Layer 6 of a small transformer language model trained on English Wikipedia (12 layers, counted from 0, width 128).
A neuron's activation on a vector x is SiLU(gate . x) times (in . x), where the dot is the dot product.

Input weights of the MLP neurons that the questions are about. A number n stands for (n - 500) times 0.0016.
n51 gate: 450 627 372 632 569 352 229 433 512 109 561 457 394 382 311 392 377 388 322 548 445 280 623 640 463 533 243 417 762 520 387 626 572 360 325 576 551 229 660 606 256 773 626 524 212 592 753 452 475 583 691 395 270 596 649 284 402 460 357 479 521 668 436 459 414 536 617 508 424 672 468 631 425 344 578 461 724 580 496 663 545 450 551 584 626 343 443 467 432 369 545 576 509 634 500 425 597 609 313 587 589 586 586 517 405 261 371 581 610 284 428 534 838 508 347 440 524 406 364 520 593 297 680 305 543 370 340 551
n63 gate: 314 511 694 560 708 482 482 514 268 612 471 347 409 388 579 570 464 527 648 621 216 476 264 422 463 482 331 381 575 571 422 436 771 609 511 550 468 263 405 733 682 416 315 532 649 507 398 475 522 637 455 464 235 511 573 475 754 403 493 207 613 518 486 423 691 698 424 447 394 496 521 522 515 658 428 560 717 293 507 562 620 522 435 664 609 500 601 407 465 445 818 676 523 605 559 422 410 442 305 507 483 486 657 302 596 690 420 475 617 481 615 546 514 482 346 404 511 477 536 315 402 462 529 590 479 600 493 628
n77 gate: 379 771 616 676 710 585 434 557 630 600 312 560 554 507 421 588 312 442 402 646 725 494 480 585 665 587 554 454 548 742 450 543 445 432 341 487 480 535 154 583 523 597 594 693 457 612 550 527 511 521 374 455 590 449 423 622 507 339 680 561 434 528 418 668 623 297 695 612 432 381 565 531 479 407 526 547 697 613 500 517 719 539 515 340 546 444 607 443 592 727 598 386 474 297 444 656 507 500 581 757 338 444 510 539 558 264 365 486 517 472 416 522 493 386 575 334 313 347 429 559 634 493 368 452 464 485 503 385
n79 gate: 508 589 485 696 533 587 403 474 590 716 372 644 623 465 519 351 442 618 863 613 456 475 519 636 547 500 515 512 427 728 369 436 579 460 353 375 463 449 706 500 612 427 563 685 393 519 380 648 488 366 600 385 633 534 515 526 539 404 450 476 683 613 451 430 641 308 588 304 323 449 625 616 666 476 405 758 519 594 407 666 508 567 435 447 866 445 366 314 542 337 465 811 386 568 586 682 393 492 436 605 452 603 407 797 677 520 447 608 202 449 270 459 618 307 649 572 562 488 576 642 657 611 264 589 537 373 659 520
n121 gate: 621 362 863 222 362 485 408 570 438 489 527 500 412 557 372 461 335 363 530 484 478 479 734 507 496 584 622 543 771 489 512 708 429 413 542 373 588 500 465 569 533 492 438 496 660 493 433 260 485 477 646 655 381 417 584 537 637 255 390 713 446 485 305 693 697 560 435 307 246 573 541 767 531 465 456 725 306 400 452 351 645 535 507 534 611 500 621 215 384 408 508 512 693 543 504 434 629 375 604 493 649 369 538 423 664 588 335 435 538 414 440 696 662 511 590 578 466 484 336 720 591 259 794 492 485 468 527 393
n152 gate: 746 618 455 776 675 812 238 595 500 418 492 485 599 472 380 352 536 467 607 500 188 650 404 435 393 275 91 488 659 477 484 557 515 435 520 372 489 464 476 472 542 520 322 546 605 604 519 337 416 572 213 508 611 349 447 566 465 426 472 504 464 548 554 369 274 266 380 531 561 413 461 370 536 496 642 485 645 544 511 642 583 552 223 523 363 568 512 347 462 631 627 646 604 314 484 476 563 562 496 469 733 353 619 424 431 628 583 158 622 299 445 372 457 472 593 500 355 359 504 469 389 523 642 210 421 708 650 614
n161 gate: 613 527 656 532 492 407 596 750 265 739 713 496 555 697 500 419 550 504 415 377 594 507 785 515 435 492 600 473 496 664 496 531 408 701 640 489 665 585 504 473 449 626 141 407 578 437 249 190 354 454 482 847 464 773 445 608 511 503 405 590 557 561 619 354 518 485 471 444 674 603 582 553 558 382 439 419 644 393 408 675 458 535 439 455 443 373 421 422 797 389 366 578 352 516 777 508 538 402 422 652 573 369 508 404 678 225 709 390 454 469 620 380 507 416 440 522 572 524 303 492 456 369 317 439 529 399 492 405
n166 gate: 548 356 452 518 340 280 328 272 579 376 450 315 365 570 412 445 372 720 601 630 544 572 462 303 500 395 492 338 401 431 500 448 388 516 233 579 571 472 375 500 776 496 735 700 508 417 508 218 649 638 545 807 330 473 556 436 500 579 558 560 348 617 728 430 463 670 541 606 363 418 420 341 334 608 566 534 492 467 355 399 368 690 538 599 387 661 558 575 534 383 399 193 508 452 343 714 600 320 394 349 164 552 445 312 515 553 533 697 523 634 554 545 340 427 615 496 504 459 455 361 508 452 574 249 637 283 516 420
n192 gate: 625 420 283 521 299 444 603 478 554 322 466 500 713 383 358 639 496 568 507 172 540 528 637 411 331 374 644 434 373 683 695 516 369 311 447 525 397 461 221 873 460 508 504 522 512 711 460 545 316 357 645 568 631 347 642 500 424 378 523 496 374 515 396 680 271 444 471 308 547 504 381 694 675 367 356 327 549 539 328 610 325 640 395 489 514 404 316 609 589 511 469 680 640 445 531 605 387 500 544 548 710 373 519 703 633 548 328 250 412 694 617 392 466 314 500 637 421 604 429 458 496 507 321 413 344 492 458 472
n242 gate: 299 364 359 279 695 543 323 562 694 404 500 756 531 460 461 500 324 496 430 534 496 578 547 645 532 328 434 492 508 469 393 369 627 819 620 271 454 500 275 436 527 340 581 605 520 364 585 115 504 439 485 516 554 775 577 754 612 571 484 537 524 592 367 710 550 442 279 469 454 424 410 592 508 669 644 539 504 519 488 400 264 631 411 574 601 250 619 622 520 512 560 451 643 484 532 312 512 753 644 399 477 443 689 209 656 404 525 540 652 431 541 622 524 305 335 656 349 139 441 432 699 645 304 615 626 432 608 587
n51 in: 252 491 448 681 442 500 537 707 713 318 710 731 271 577 509 370 418 222 717 761 674 564 318 612 247 399 509 696 824 321 359 420 679 543 373 698 579 328 619 555 394 591 324 518 813 478 540 218 274 713 614 455 205 222 557 540 468 366 627 571 436 743 303 482 352 598 496 460 410 702 536 573 645 213 634 496 568 560 364 605 596 425 402 496 320 495 419 383 531 335 757 660 538 467 500 780 495 392 487 558 782 526 500 468 633 27 384 750 527 300 627 505 437 546 460 460 309 505 380 750 457 426 463 350 504 572 692 618
n63 in: 383 482 604 282 653 376 602 470 362 789 632 555 305 303 496 362 478 625 390 325 621 280 351 466 726 430 572 491 439 276 590 662 635 400 474 606 508 496 443 201 445 482 432 517 558 705 339 332 611 478 882 344 555 444 647 753 439 711 574 668 858 681 565 628 466 406 250 474 400 443 302 540 47 228 488 432 246 602 513 447 487 608 391 436 541 566 726 576 667 606 482 495 509 13 558 612 461 648 474 555 437 529 341 509 556 569 380 369 394 715 537 647 362 386 664 461 648 518 607 566 482 555 671 640 592 514 553 782
n77 in: 571 508 442 606 272 466 481 496 609 492 404 269 422 278 481 457 293 472 715 500 365 660 485 478 438 669 530 359 549 428 445 713 371 532 466 507 385 484 581 569 740 584 518 377 516 526 418 346 515 333 408 409 572 590 437 646 404 381 649 492 122 589 402 430 515 354 522 560 365 222 251 458 531 456 307 619 661 425 725 431 385 308 462 647 536 182 546 418 343 462 539 559 290 433 562 402 481 284 455 590 288 624 377 554 433 388 528 420 362 391 586 689 409 603 489 264 847 327 421 630 691 625 508 443 438 532 373 532
n79 in: 570 390 482 514 488 445 371 548 561 583 485 507 325 311 582 323 409 536 782 529 536 595 518 293 393 337 537 434 504 563 679 239 757 476 523 360 602 759 546 451 788 466 704 603 574 589 343 362 450 458 409 601 425 626 533 400 413 419 458 594 694 451 585 775 460 459 324 658 170 340 533 474 597 555 432 441 459 567 525 496 595 330 352 381 869 351 564 593 552 500 511 383 528 352 324 442 485 560 349 540 374 428 519 458 397 611 416 598 360 346 349 413 344 311 302 574 474 599 286 575 642 623 379 587 432 684 417 496
n121 in: 445 638 395 521 415 608 719 445 527 492 561 485 135 439 526 294 577 448 552 558 642 568 422 474 616 561 793 555 741 511 508 516 603 552 431 581 459 570 600 485 625 527 500 411 512 373 574 263 291 609 361 678 468 425 628 605 508 282 428 295 500 415 616 500 613 616 489 467 464 488 508 431 770 382 398 433 332 318 507 500 550 594 612 406 396 465 402 363 459 239 723 531 210 755 543 434 735 334 515 511 391 620 427 492 362 240 621 553 818 434 400 496 564 466 304 589 329 552 358 614 591 500 523 420 653 383 427 813
n152 in: 588 560 618 453 664 236 638 541 422 530 307 611 475 244 572 639 646 491 454 343 529 372 654 663 725 440 587 496 390 529 332 425 484 482 436 548 479 277 457 483 727 299 451 567 728 529 425 483 444 713 594 390 460 508 500 508 616 599 795 159 578 569 622 232 594 742 382 583 407 388 336 543 408 642 585 475 462 800 249 462 805 675 515 256 456 556 848 588 274 431 513 597 572 487 652 430 411 199 638 504 320 512 578 717 362 433 392 359 358 566 348 563 496 491 563 676 649 698 592 790 438 803 556 295 520 296 547 620
n161 in: 756 591 504 282 564 508 556 475 635 556 392 512 367 388 449 692 543 627 704 806 582 408 370 365 596 478 513 439 419 661 398 288 632 692 865 659 571 403 569 578 612 405 566 525 659 437 725 504 452 238 397 547 585 597 273 740 289 768 831 531 587 435 711 192 788 542 488 580 491 301 771 457 579 305 749 404 624 496 541 380 366 333 512 416 544 652 649 592 433 668 634 425 663 544 404 350 547 457 282 400 475 541 574 457 328 563 446 659 220 772 516 527 644 715 585 722 616 568 609 384 375 504 616 504 303 564 582 589
n166 in: 448 347 75 484 464 629 436 525 319 441 359 561 537 521 534 448 368 563 554 477 520 449 760 558 414 735 533 552 567 379 618 347 393 496 466 409 451 266 483 692 545 457 467 811 456 259 574 554 491 517 382 513 540 696 635 725 351 553 462 830 830 299 529 633 423 819 285 496 350 427 500 602 513 645 544 533 462 738 365 415 210 230 489 325 320 375 631 461 650 466 461 443 536 740 595 404 492 647 359 417 634 463 706 354 637 371 522 283 496 418 512 473 466 534 697 525 106 335 396 653 814 626 436 525 646 414 466 615
n192 in: 693 429 732 634 356 298 722 378 686 542 387 316 514 397 408 524 655 451 432 384 841 456 258 505 358 604 568 653 134 293 645 597 251 748 266 526 640 505 453 317 595 444 581 646 303 514 677 758 638 486 635 398 534 509 590 688 477 513 378 660 670 580 426 756 460 248 455 555 247 363 371 500 471 253 286 264 458 561 577 650 467 615 140 413 566 405 263 721 239 557 259 432 510 611 476 711 202 779 468 381 625 643 524 524 537 643 396 584 444 428 163 584 472 392 667 766 336 766 445 224 480 500 317 514 527 425 425 437
n242 in: 385 656 422 635 509 568 256 563 531 444 613 301 442 608 470 553 673 545 559 318 479 311 819 589 635 431 429 663 491 373 558 478 359 357 267 588 663 628 200 478 550 561 425 298 522 352 600 776 574 355 281 282 590 475 434 441 388 458 388 379 604 574 602 325 587 437 451 500 837 548 678 383 500 723 200 550 405 641 475 673 704 434 531 182 508 653 466 491 593 656 535 282 200 580 605 403 564 410 226 605 504 327 443 421 407 600 532 522 288 496 424 486 394 448 977 504 664 886 623 379 275 388 483 349 422 450 487 527

Each question shows a token from some text and the vector x that enters the MLP there. A number n stands for (n - 500) times 0.011.

"8 ": 791 415 587 581 522 532 535 529 511 619 461 513 592 397 466 419 605 534 556 664 501 414 546 693 362 576 575 443 313 509 446 784 301 651 454 482 731 551 575 379 332 506 559 362 698 396 344 565 593 639 408 325 462 395 624 415 494 577 441 455 362 514 492 601 706 699 333 452 511 448 538 457 575 554 473 408 489 388 613 533 342 501 403 501 357 581 300 624 389 553 601 517 497 505 410 463 571 656 575 614 553 511 595 325 398 512 427 634 405 347 598 456 512 809 581 476 488 627 618 581 508 232 486 574 417 392 303 687
Which neuron fires most, and how strongly? n152, at about 0.55

"and ": 574 483 549 515 389 495 543 554 533 567 321 386 567 516 627 495 612 692 501 447 476 404 428 551 575 530 557 556 437 433 419 569 336 561 612 415 626 332 417 445 429 413 559 520 453 386 497 603 545 507 567 310 337 413 351 442 514 683 638 588 499 295 365 629 555 659 367 595 274 446 459 279 466 473 493 419 539 444 599 398 390 537 212 338 382 470 386 541 318 609 636 524 486 269 502 446 533 469 381 538 382 574 634 545 384 418 530 596 638 492 528 431 332 490 433 579 556 629 425 456 584 502 325 567 611 451 351 491
Which neuron lights up most? n166

"Fe": 680 542 604 570 503 317 737 473 591 622 319 353 619 543 682 568 748 410 261 522 654 441 565 506 516 466 753 478 526 425 559 670 439 417 643 141 535 306 416 561 454 423 521 266 334 505 375 539 551 667 568 334 486 366 546 630 632 647 452 487 244 444 276 515 438 675 309 466 284 401 683 451 633 479 500 712 502 482 627 582 661 438 627 546 408 267 419 615 377 579 575 540 438 405 550 433 620 641 587 499 411 483 658 617 626 614 408 617 315 526 608 183 562 530 550 425 398 649 549 568 846 492 649 732 530 707 384 445
The two highest activations, in order: n192, n77

"\n\n": 794 262 417 496 478 486 289 529 493 554 184 735 748 658 695 465 542 519 450 630 375 267 507 530 533 534 572 554 428 465 461 586 408 534 666 295 547 511 453 419 448 341 613 394 497 372 574 572 484 623 435 493 281 496 396 652 655 481 376 435 346 425 258 613 401 647 571 451 492 504 516 443 489 489 384 565 706 499 570 408 564 473 204 436 270 458 243 541 621 521 717 468 443 339 494 488 737 630 476 545 496 609 645 654 359 334 491 688 427 730 647 224 626 451 295 425 725 693 480 503 727 403 678 593 466 710 501 713
Which neuron lights up most? n63

"sident ": 447 398 635 537 736 677 412 571 610 588 395 540 490 353 566 554 503 547 504 526 493 517 623 592 525 622 502 588 537 497 513 556 204 585 398 447 646 702 521 531 492 329 571 257 286 330 507 598 560 532 374 550 450 325 550 555 518 559 523 445 511 417 630 753 494 562 483 530 456 446 385 390 258 708 433 471 453 450 615 375 442 544 417 450 532 346 397 735 394 598 615 433 533 460 409 491 606 532 444 566 391 804 608 574 454 404 522 701 360 515 543 248 388 546 543 605 635 555 475 397 455 311 572 550 622 704 431 596
Which neuron fires most, and how strongly? n242, at about 2.6

"ht ": 450 471 546 342 509 774 540 518 378 632 486 502 506 497 650 285 539 447 364 517 517 545 492 480 683 719 558 421 499 425 475 608 347 616 515 278 612 555 512 534 385 426 611 457 449 403 333 608 567 669 336 385 302 405 574 598 488 568 635 376 371 294 653 675 511 612 414 506 537 473 486 350 351 511 522 352 493 413 721 542 427 418 353 437 435 341 301 664 423 430 547 648 429 481 378 514 604 432 526 432 469 443 513 593 421 590 491 619 538 473 692 294 539 330 681 443 648 508 398 548 403 449 606 563 425 569 458 500
Which neuron lights up most? n152

"cu": 553 618 338 408 679 611 520 815 623 525 407 351 580 513 596 529 545 736 377 476 467 406 524 530 477 435 394 628 359 463 590 740 474 431 587 256 427 424 505 454 506 305 555 460 445 455 410 526 584 600 438 438 543 356 664 632 687 749 720 552 373 549 409 510 524 623 237 513 482 454 511 454 610 707 608 581 534 452 572 455 677 401 602 653 341 511 580 470 467 612 559 544 273 490 655 538 593 621 495 507 528 309 706 372 556 428 429 507 299 353 332 276 405 619 493 573 659 459 400 486 311 376 606 629 445 715 484 624
The two highest activations, in order: n152, n242

"the ": 662 462 391 525 499 606 454 412 520 556 424 543 632 495 573 504 508 545 555 364 487 378 462 516 373 580 570 373 438 481 452 574 246 472 484 340 638 472 522 498 368 486 528 362 457 505 455 532 635 551 451 338 345 335 589 596 581 614 504 699 484 355 540 795 439 586 349 569 355 399 523 274 565 413 473 393 559 536 516 612 424 473 145 453 380 558 333 727 462 522 561 545 473 334 636 482 558 546 455 434 462 665 562 543 404 639 552 489 466 507 617 351 452 469 589 550 523 525 371 423 455 410 478 495 352 564 411 501
Which neuron lights up most? n192

"turn ": 458 382 558 611 588 616 458 507 565 539 422 550 537 465 614 290 553 570 395 637 657 481 610 537 501 554 641 646 529 356 412 637 311 579 606 440 738 547 487 490 354 346 610 478 445 396 308 565 561 411 376 352 304 344 514 538 464 662 555 531 576 353 607 684 386 605 414 594 614 385 416 433 404 561 495 502 405 445 730 584 491 373 380 453 459 518 274 605 365 600 579 523 588 559 547 513 691 598 647 439 533 569 469 606 444 548 428 695 472 428 730 270 452 544 590 433 559 618 409 514 277 489 600 587 556 666 465 613
The three highest activations, in order: n152, n77, n121

"a": 284 324 416 445 455 360 343 593 686 554 275 451 631 515 597 631 553 585 461 654 504 404 437 667 517 348 407 628 372 568 261 695 341 460 707 462 493 377 678 373 425 491 791 384 542 447 390 516 458 624 534 438 519 384 444 700 514 778 611 415 401 461 442 643 587 486 220 421 518 598 560 334 539 630 465 605 493 441 464 587 487 529 552 448 415 509 445 538 449 433 437 576 422 595 519 305 719 484 442 513 501 342 689 472 471 389 562 494 274 606 331 304 417 518 456 389 432 501 603 510 351 428 492 554 516 546 484 518
Which neuron fires most, and how strongly? n242, at about 7.1

"The ": 793 477 452 633 505 490 456 482 516 530 310 535 631 461 527 533 538 543 506 392 499 405 501 510 460 612 645 406 462 459 407 577 285 542 601 287 731 507 507 512 398 559 532 237 406 564 517 589 657 493 415 337 274 436 452 503 591 523 475 517 419 367 320 625 430 584 291 573 451 408 507 495 597 318 388 538 641 523 475 659 531 536 249 479 313 343 266 667 428 509 491 543 580 389 591 481 549 493 530 525 402 545 527 568 377 565 641 581 378 577 628 307 388 486 556 530 522 539 399 427 470 303 445 546 509 529 483 605
Which neuron fires most, and how strongly? n192, at about 44

"Group ": 835 657 790 518 460 646 575 587 588 616 283 652 625 506 450 532 500 643 272 622 527 427 550 593 490 672 459 540 548 366 520 523 371 534 589 383 509 568 431 411 447 313 537 374 536 366 465 600 429 630 381 344 412 329 552 796 489 622 475 463 487 449 473 593 526 800 379 532 411 269 415 393 517 584 580 628 418 412 527 622 757 251 553 439 288 288 239 679 469 729 537 563 443 481 427 488 548 466 626 640 465 466 675 536 382 727 497 600 504 593 803 315 224 288 395 577 487 639 510 540 665 414 720 538 430 615 320 614
Which neuron lights up most? n152

"ad": 635 520 490 491 628 688 440 509 490 523 398 442 568 497 537 464 553 540 510 567 466 505 479 641 443 562 613 510 604 527 357 690 511 518 637 232 503 501 412 388 354 427 654 346 411 414 364 496 661 635 564 568 367 188 523 648 472 827 438 526 636 450 404 543 588 597 326 527 626 568 529 321 556 697 424 369 443 380 664 548 740 386 590 572 439 429 550 638 478 553 397 590 610 593 627 388 600 507 477 452 432 553 374 546 472 361 589 670 348 668 413 397 507 663 732 394 415 573 694 631 435 442 707 608 555 567 343 448
The three highest activations, in order: n79, n51, n77

"| ": 596 324 562 405 459 500 422 426 527 567 493 631 494 485 432 471 638 601 498 632 585 341 413 574 410 621 590 454 446 478 282 620 444 500 450 452 699 596 530 414 562 439 295 344 495 509 454 571 486 679 484 441 384 445 436 504 441 579 608 494 480 491 519 591 622 664 308 493 512 513 531 459 526 533 489 466 634 423 600 549 332 600 329 519 452 476 391 608 409 524 548 588 518 467 551 310 654 623 613 575 325 660 628 445 411 423 558 500 347 472 619 378 524 509 606 473 611 596 541 441 454 270 587 572 581 327 405 486
Which neuron lights up most? n161

"06": 536 419 491 537 351 418 520 609 758 644 410 483 487 488 475 550 569 624 507 520 615 479 393 743 490 591 333 558 493 421 517 603 477 546 381 313 671 389 595 477 346 762 635 255 532 527 467 655 684 631 659 470 463 286 539 597 611 574 495 551 224 524 417 583 569 585 361 209 514 574 576 525 600 652 430 673 610 419 722 481 541 598 612 561 332 505 378 750 147 396 303 546 456 496 453 553 601 597 695 644 504 448 664 404 557 469 528 498 380 462 672 398 628 544 652 448 502 499 652 587 645 541 575 689 574 539 202 547
Which neuron lights up most? n51

"===": 455 365 474 549 662 451 281 670 572 450 329 569 434 694 512 420 570 523 412 391 469 646 551 548 408 581 582 665 441 400 361 726 387 416 505 466 389 426 566 506 475 490 502 407 480 432 455 440 545 627 505 413 269 375 474 598 576 571 449 541 554 330 540 539 493 680 503 511 489 510 443 263 559 510 376 579 589 462 554 460 466 536 414 469 273 433 289 488 535 681 662 651 638 473 544 503 647 492 511 644 378 452 516 456 369 553 591 612 383 465 701 414 502 534 572 376 569 696 577 487 495 424 658 699 484 710 372 605
Which neuron fires most, and how strongly? n161, at about 0.79

"of ": 470 465 598 646 533 635 475 511 577 446 493 571 507 388 647 490 621 472 540 513 560 486 464 627 471 621 457 555 484 436 460 631 255 560 531 380 492 425 505 503 474 394 418 424 425 446 438 496 542 555 435 348 318 396 525 475 573 690 479 399 569 298 422 723 552 548 420 474 387 454 646 273 486 514 527 395 611 488 567 460 464 513 257 411 529 437 375 589 458 559 512 363 482 352 602 442 548 536 486 499 464 659 566 484 260 547 506 565 443 647 604 322 518 397 566 407 609 478 432 527 524 393 517 638 476 575 497 528
The three highest activations, in order: n63, n51, n121

"f": 636 407 382 568 373 498 441 770 605 541 445 502 377 571 680 466 558 507 349 420 508 395 561 406 577 460 621 657 527 517 531 684 555 452 760 435 330 296 355 454 497 418 817 394 549 362 326 582 512 509 603 403 309 252 579 512 576 664 372 529 356 397 518 606 463 628 320 536 491 449 560 286 384 655 446 486 555 452 452 553 607 479 628 622 439 492 599 674 418 554 248 607 463 400 420 660 524 634 518 378 503 397 553 622 522 454 602 413 432 469 631 376 477 441 635 577 609 623 500 561 297 382 552 586 513 659 323 414
Which neuron fires most, and how strongly? n161, at about 0.67

"y ": 461 543 525 567 623 639 422 564 441 577 408 571 543 410 588 549 468 637 442 473 574 466 449 642 414 575 620 454 557 456 439 687 157 451 450 443 673 463 455 429 439 285 470 407 332 382 481 639 645 510 462 400 497 574 556 522 464 611 469 266 465 419 546 660 464 603 534 463 481 509 454 448 426 611 464 429 435 467 639 530 530 492 302 337 464 337 525 744 410 545 484 592 504 467 450 577 657 530 413 461 486 641 493 499 395 388 524 656 466 585 530 326 538 499 733 396 542 532 542 417 290 471 569 608 351 597 463 482
The two highest activations, in order: n51, n79

"ley ": 537 482 546 476 602 574 390 471 535 511 361 468 412 455 587 497 502 536 417 600 684 480 520 503 587 766 448 486 499 446 510 595 213 520 509 422 736 486 534 490 469 406 610 380 445 375 325 610 591 583 440 358 541 425 432 622 441 662 487 492 454 264 634 696 509 624 437 513 581 485 509 431 361 593 532 489 588 644 602 524 513 479 457 477 452 461 266 640 403 535 540 485 409 570 472 564 702 529 623 532 476 547 437 610 344 443 503 659 568 415 502 373 591 515 694 347 663 478 524 489 346 415 641 627 380 581 565 608
The two highest activations, in order: n51, n77

"at ": 617 630 516 665 431 728 415 427 462 362 426 604 674 581 690 559 658 476 506 575 719 494 581 557 504 578 497 623 354 494 471 515 295 570 555 462 647 460 468 599 370 399 377 481 337 421 497 542 535 545 341 439 374 330 409 553 692 711 576 667 462 339 303 759 624 526 311 459 455 523 438 358 496 440 483 535 519 511 569 524 388 351 284 394 415 402 361 639 516 434 566 424 370 349 541 398 477 431 561 483 379 526 606 584 450 567 520 631 471 526 648 401 459 611 505 473 664 508 466 459 546 392 561 700 564 740 450 533
Which neuron lights up most? n152

"|": 586 499 554 507 715 631 366 446 620 425 313 376 414 770 486 513 506 593 312 497 601 450 353 540 260 474 571 562 393 349 551 600 529 431 496 498 621 457 558 699 546 563 385 342 447 447 449 467 277 600 498 529 232 436 475 570 389 595 698 517 550 210 528 656 399 655 557 444 538 567 408 274 534 440 434 610 591 400 504 495 466 577 566 562 281 477 370 684 515 707 564 589 497 539 667 399 583 526 494 697 404 468 593 387 392 472 677 675 294 387 686 475 493 548 519 511 644 650 638 429 603 387 668 550 418 599 366 506
Which neuron lights up most? n161

"ff": 540 598 396 331 614 601 346 579 599 620 497 428 556 585 540 435 500 490 395 635 489 342 442 450 448 698 805 447 532 568 664 571 445 420 708 376 499 437 434 359 505 542 631 442 399 377 345 465 595 632 554 389 396 419 598 600 584 727 613 458 424 407 602 653 306 699 328 567 327 459 592 383 486 601 438 488 446 440 629 490 579 492 723 621 446 450 584 719 413 480 492 548 388 532 568 611 658 727 589 409 494 297 455 635 482 422 472 510 514 421 617 240 480 525 604 469 612 497 691 530 289 405 582 523 642 590 359 343
Which neuron fires most, and how strongly? n51, at about 0.84

"on": 592 645 472 434 515 542 389 696 565 479 458 474 536 506 715 427 629 582 497 534 557 419 363 354 523 577 536 625 547 549 570 596 665 467 491 301 395 409 513 385 421 349 531 357 427 318 344 581 410 435 405 395 570 274 482 644 611 668 293 346 442 410 336 677 498 502 318 419 473 344 432 328 547 656 357 511 464 458 545 606 678 380 734 457 425 448 402 610 453 467 466 495 426 522 400 529 475 548 406 503 234 545 451 503 410 338 425 563 384 562 345 324 479 493 586 373 561 600 640 567 252 399 559 554 471 556 439 358
Which neuron fires most, and how strongly? n79, at about 1.8

"its ": 591 507 467 633 564 456 558 502 586 567 571 572 589 399 672 526 533 426 590 484 582 321 480 512 378 656 580 562 306 514 508 502 274 603 679 385 529 506 455 475 454 402 481 422 322 417 574 655 600 571 439 311 309 344 565 563 461 516 541 446 503 331 390 809 571 567 469 663 279 539 514 344 490 368 527 340 639 476 477 579 468 543 238 389 400 567 328 773 382 493 607 555 422 492 612 483 446 518 553 450 454 586 674 583 445 584 519 757 406 571 577 237 478 494 497 667 512 596 393 364 531 418 601 443 475 600 471 532
Which neuron lights up most? n192

"med ": 498 104 442 449 636 588 465 559 434 490 480 574 545 438 671 343 536 516 428 470 549 517 594 603 688 546 475 665 563 504 496 575 324 584 401 461 700 370 413 464 445 488 595 452 313 502 444 471 602 478 265 385 254 458 558 637 534 636 512 453 511 489 694 573 641 635 459 590 439 439 445 315 330 639 565 567 536 292 679 524 397 656 201 477 571 301 260 725 442 356 597 613 512 435 589 568 528 503 580 544 474 628 572 585 387 506 510 736 495 421 584 307 440 600 474 661 685 415 512 538 341 356 614 580 457 382 361 690
Which neuron lights up most? n63

"un": 703 376 567 548 470 323 485 628 630 536 218 452 547 588 887 475 507 489 476 535 699 293 511 282 561 488 531 528 429 386 529 526 470 441 580 338 610 622 509 571 597 447 590 346 333 373 482 526 518 576 323 255 342 190 555 600 570 792 641 594 443 452 334 666 502 544 437 608 516 464 608 276 476 616 565 505 584 403 431 491 588 438 488 481 408 600 513 675 462 486 464 611 398 496 448 450 470 448 298 461 453 489 672 645 511 464 536 552 304 432 413 261 456 600 478 482 436 443 571 538 717 437 615 487 595 574 372 483
Which neuron fires most, and how strongly? n166, at about 2.6

"Their ": 684 448 483 686 460 358 452 489 575 566 356 506 566 396 639 496 479 390 545 476 597 410 446 475 294 599 700 349 413 498 487 554 110 574 606 225 610 512 458 464 521 354 602 392 378 432 551 658 572 533 418 351 426 395 545 529 434 535 330 561 474 328 466 687 484 488 423 599 335 500 456 395 499 311 510 346 644 522 454 601 455 557 193 462 440 457 390 817 460 489 552 468 500 462 487 437 505 454 454 495 417 524 603 531 412 619 556 619 294 527 633 283 426 470 487 559 502 529 442 397 412 456 528 470 470 511 420 661
Which neuron lights up most? n192

"ts ": 294 375 504 704 558 571 498 564 511 496 361 608 525 542 593 259 506 446 455 468 608 526 537 537 550 606 623 502 486 388 448 559 322 613 623 501 827 454 445 487 442 344 521 457 505 406 320 742 614 539 540 378 390 371 646 635 565 613 467 427 529 320 631 696 647 551 480 567 379 377 453 458 449 586 563 385 580 415 601 492 585 554 251 438 454 525 286 686 448 594 550 491 397 503 542 399 670 588 639 408 470 576 571 518 266 512 522 617 486 508 583 344 590 581 572 411 509 521 514 485 386 534 676 592 462 564 567 531
The three highest activations, in order: n77, n63, n51

"\n": 469 298 350 365 423 316 406 569 480 513 221 602 611 427 585 281 558 599 471 504 520 438 473 625 605 568 483 603 440 390 492 579 323 576 693 450 544 461 517 633 583 452 535 381 513 468 569 543 519 557 609 447 377 436 509 598 591 567 530 364 299 445 330 521 466 668 352 476 484 489 462 295 461 482 330 464 489 433 685 557 560 704 201 300 254 552 272 614 464 613 461 549 514 439 393 571 624 598 477 714 334 414 622 562 262 416 502 482 484 590 591 327 669 517 444 407 637 579 488 551 411 315 706 576 597 456 447 519
Which neuron lights up most? n192

"sl": 639 530 543 482 626 353 473 437 590 691 200 658 591 595 516 411 446 511 690 627 516 582 488 593 436 574 591 573 470 590 607 673 554 545 680 166 392 541 604 506 590 606 487 271 348 338 502 589 443 721 477 384 399 157 637 453 548 719 656 641 433 347 330 580 604 715 393 484 456 511 595 442 577 375 647 524 433 676 791 545 704 512 616 409 424 560 547 844 539 373 484 514 461 318 513 529 541 719 460 312 522 374 577 501 424 533 626 615 453 449 431 427 598 508 550 471 713 436 515 480 749 405 559 571 431 545 400 483
Which neuron lights up most? n79

"ast": 598 422 415 599 644 547 470 581 606 507 314 545 650 535 507 353 488 544 438 503 610 382 446 682 278 398 678 539 470 606 416 588 547 517 517 359 471 464 531 389 308 386 712 390 490 467 398 512 626 618 428 604 469 211 622 501 508 855 542 485 526 555 597 600 323 583 404 591 577 502 486 360 472 636 386 614 426 543 494 495 506 350 587 367 398 594 515 656 353 519 482 537 541 330 458 440 667 620 576 442 462 408 689 498 478 392 602 593 169 615 488 408 501 494 705 534 562 474 567 512 309 370 551 505 558 797 391 517
The two highest activations, in order: n152, n77

"further ": 620 426 647 650 591 545 522 569 542 582 439 526 550 499 672 491 408 661 554 552 674 435 466 407 401 528 590 549 436 425 386 734 268 594 551 359 678 463 540 502 374 507 477 460 374 447 423 617 553 581 405 318 212 323 492 581 494 667 526 507 509 419 411 619 660 499 514 632 525 443 402 271 405 425 533 408 427 498 657 466 544 418 272 498 514 440 345 641 314 562 576 566 586 298 409 518 388 446 488 401 467 659 528 661 381 436 383 766 414 448 504 371 467 432 606 482 528 570 387 443 543 435 695 613 561 468 383 662
Which neuron lights up most? n77

". ": 643 368 531 541 508 372 296 462 487 506 221 611 682 693 627 399 602 545 486 677 520 371 564 485 546 596 561 551 449 503 369 693 379 479 552 356 517 502 555 414 552 392 698 355 384 452 511 626 548 630 370 575 291 442 385 581 582 434 383 442 430 324 315 820 474 692 497 560 407 519 529 293 438 532 453 535 533 583 525 454 539 547 106 452 502 495 236 624 567 437 591 497 538 358 425 427 475 520 487 524 488 560 505 599 403 344 579 639 336 622 551 227 616 532 405 515 711 661 418 421 585 470 811 657 396 577 523 600
The two highest activations, in order: n79, n63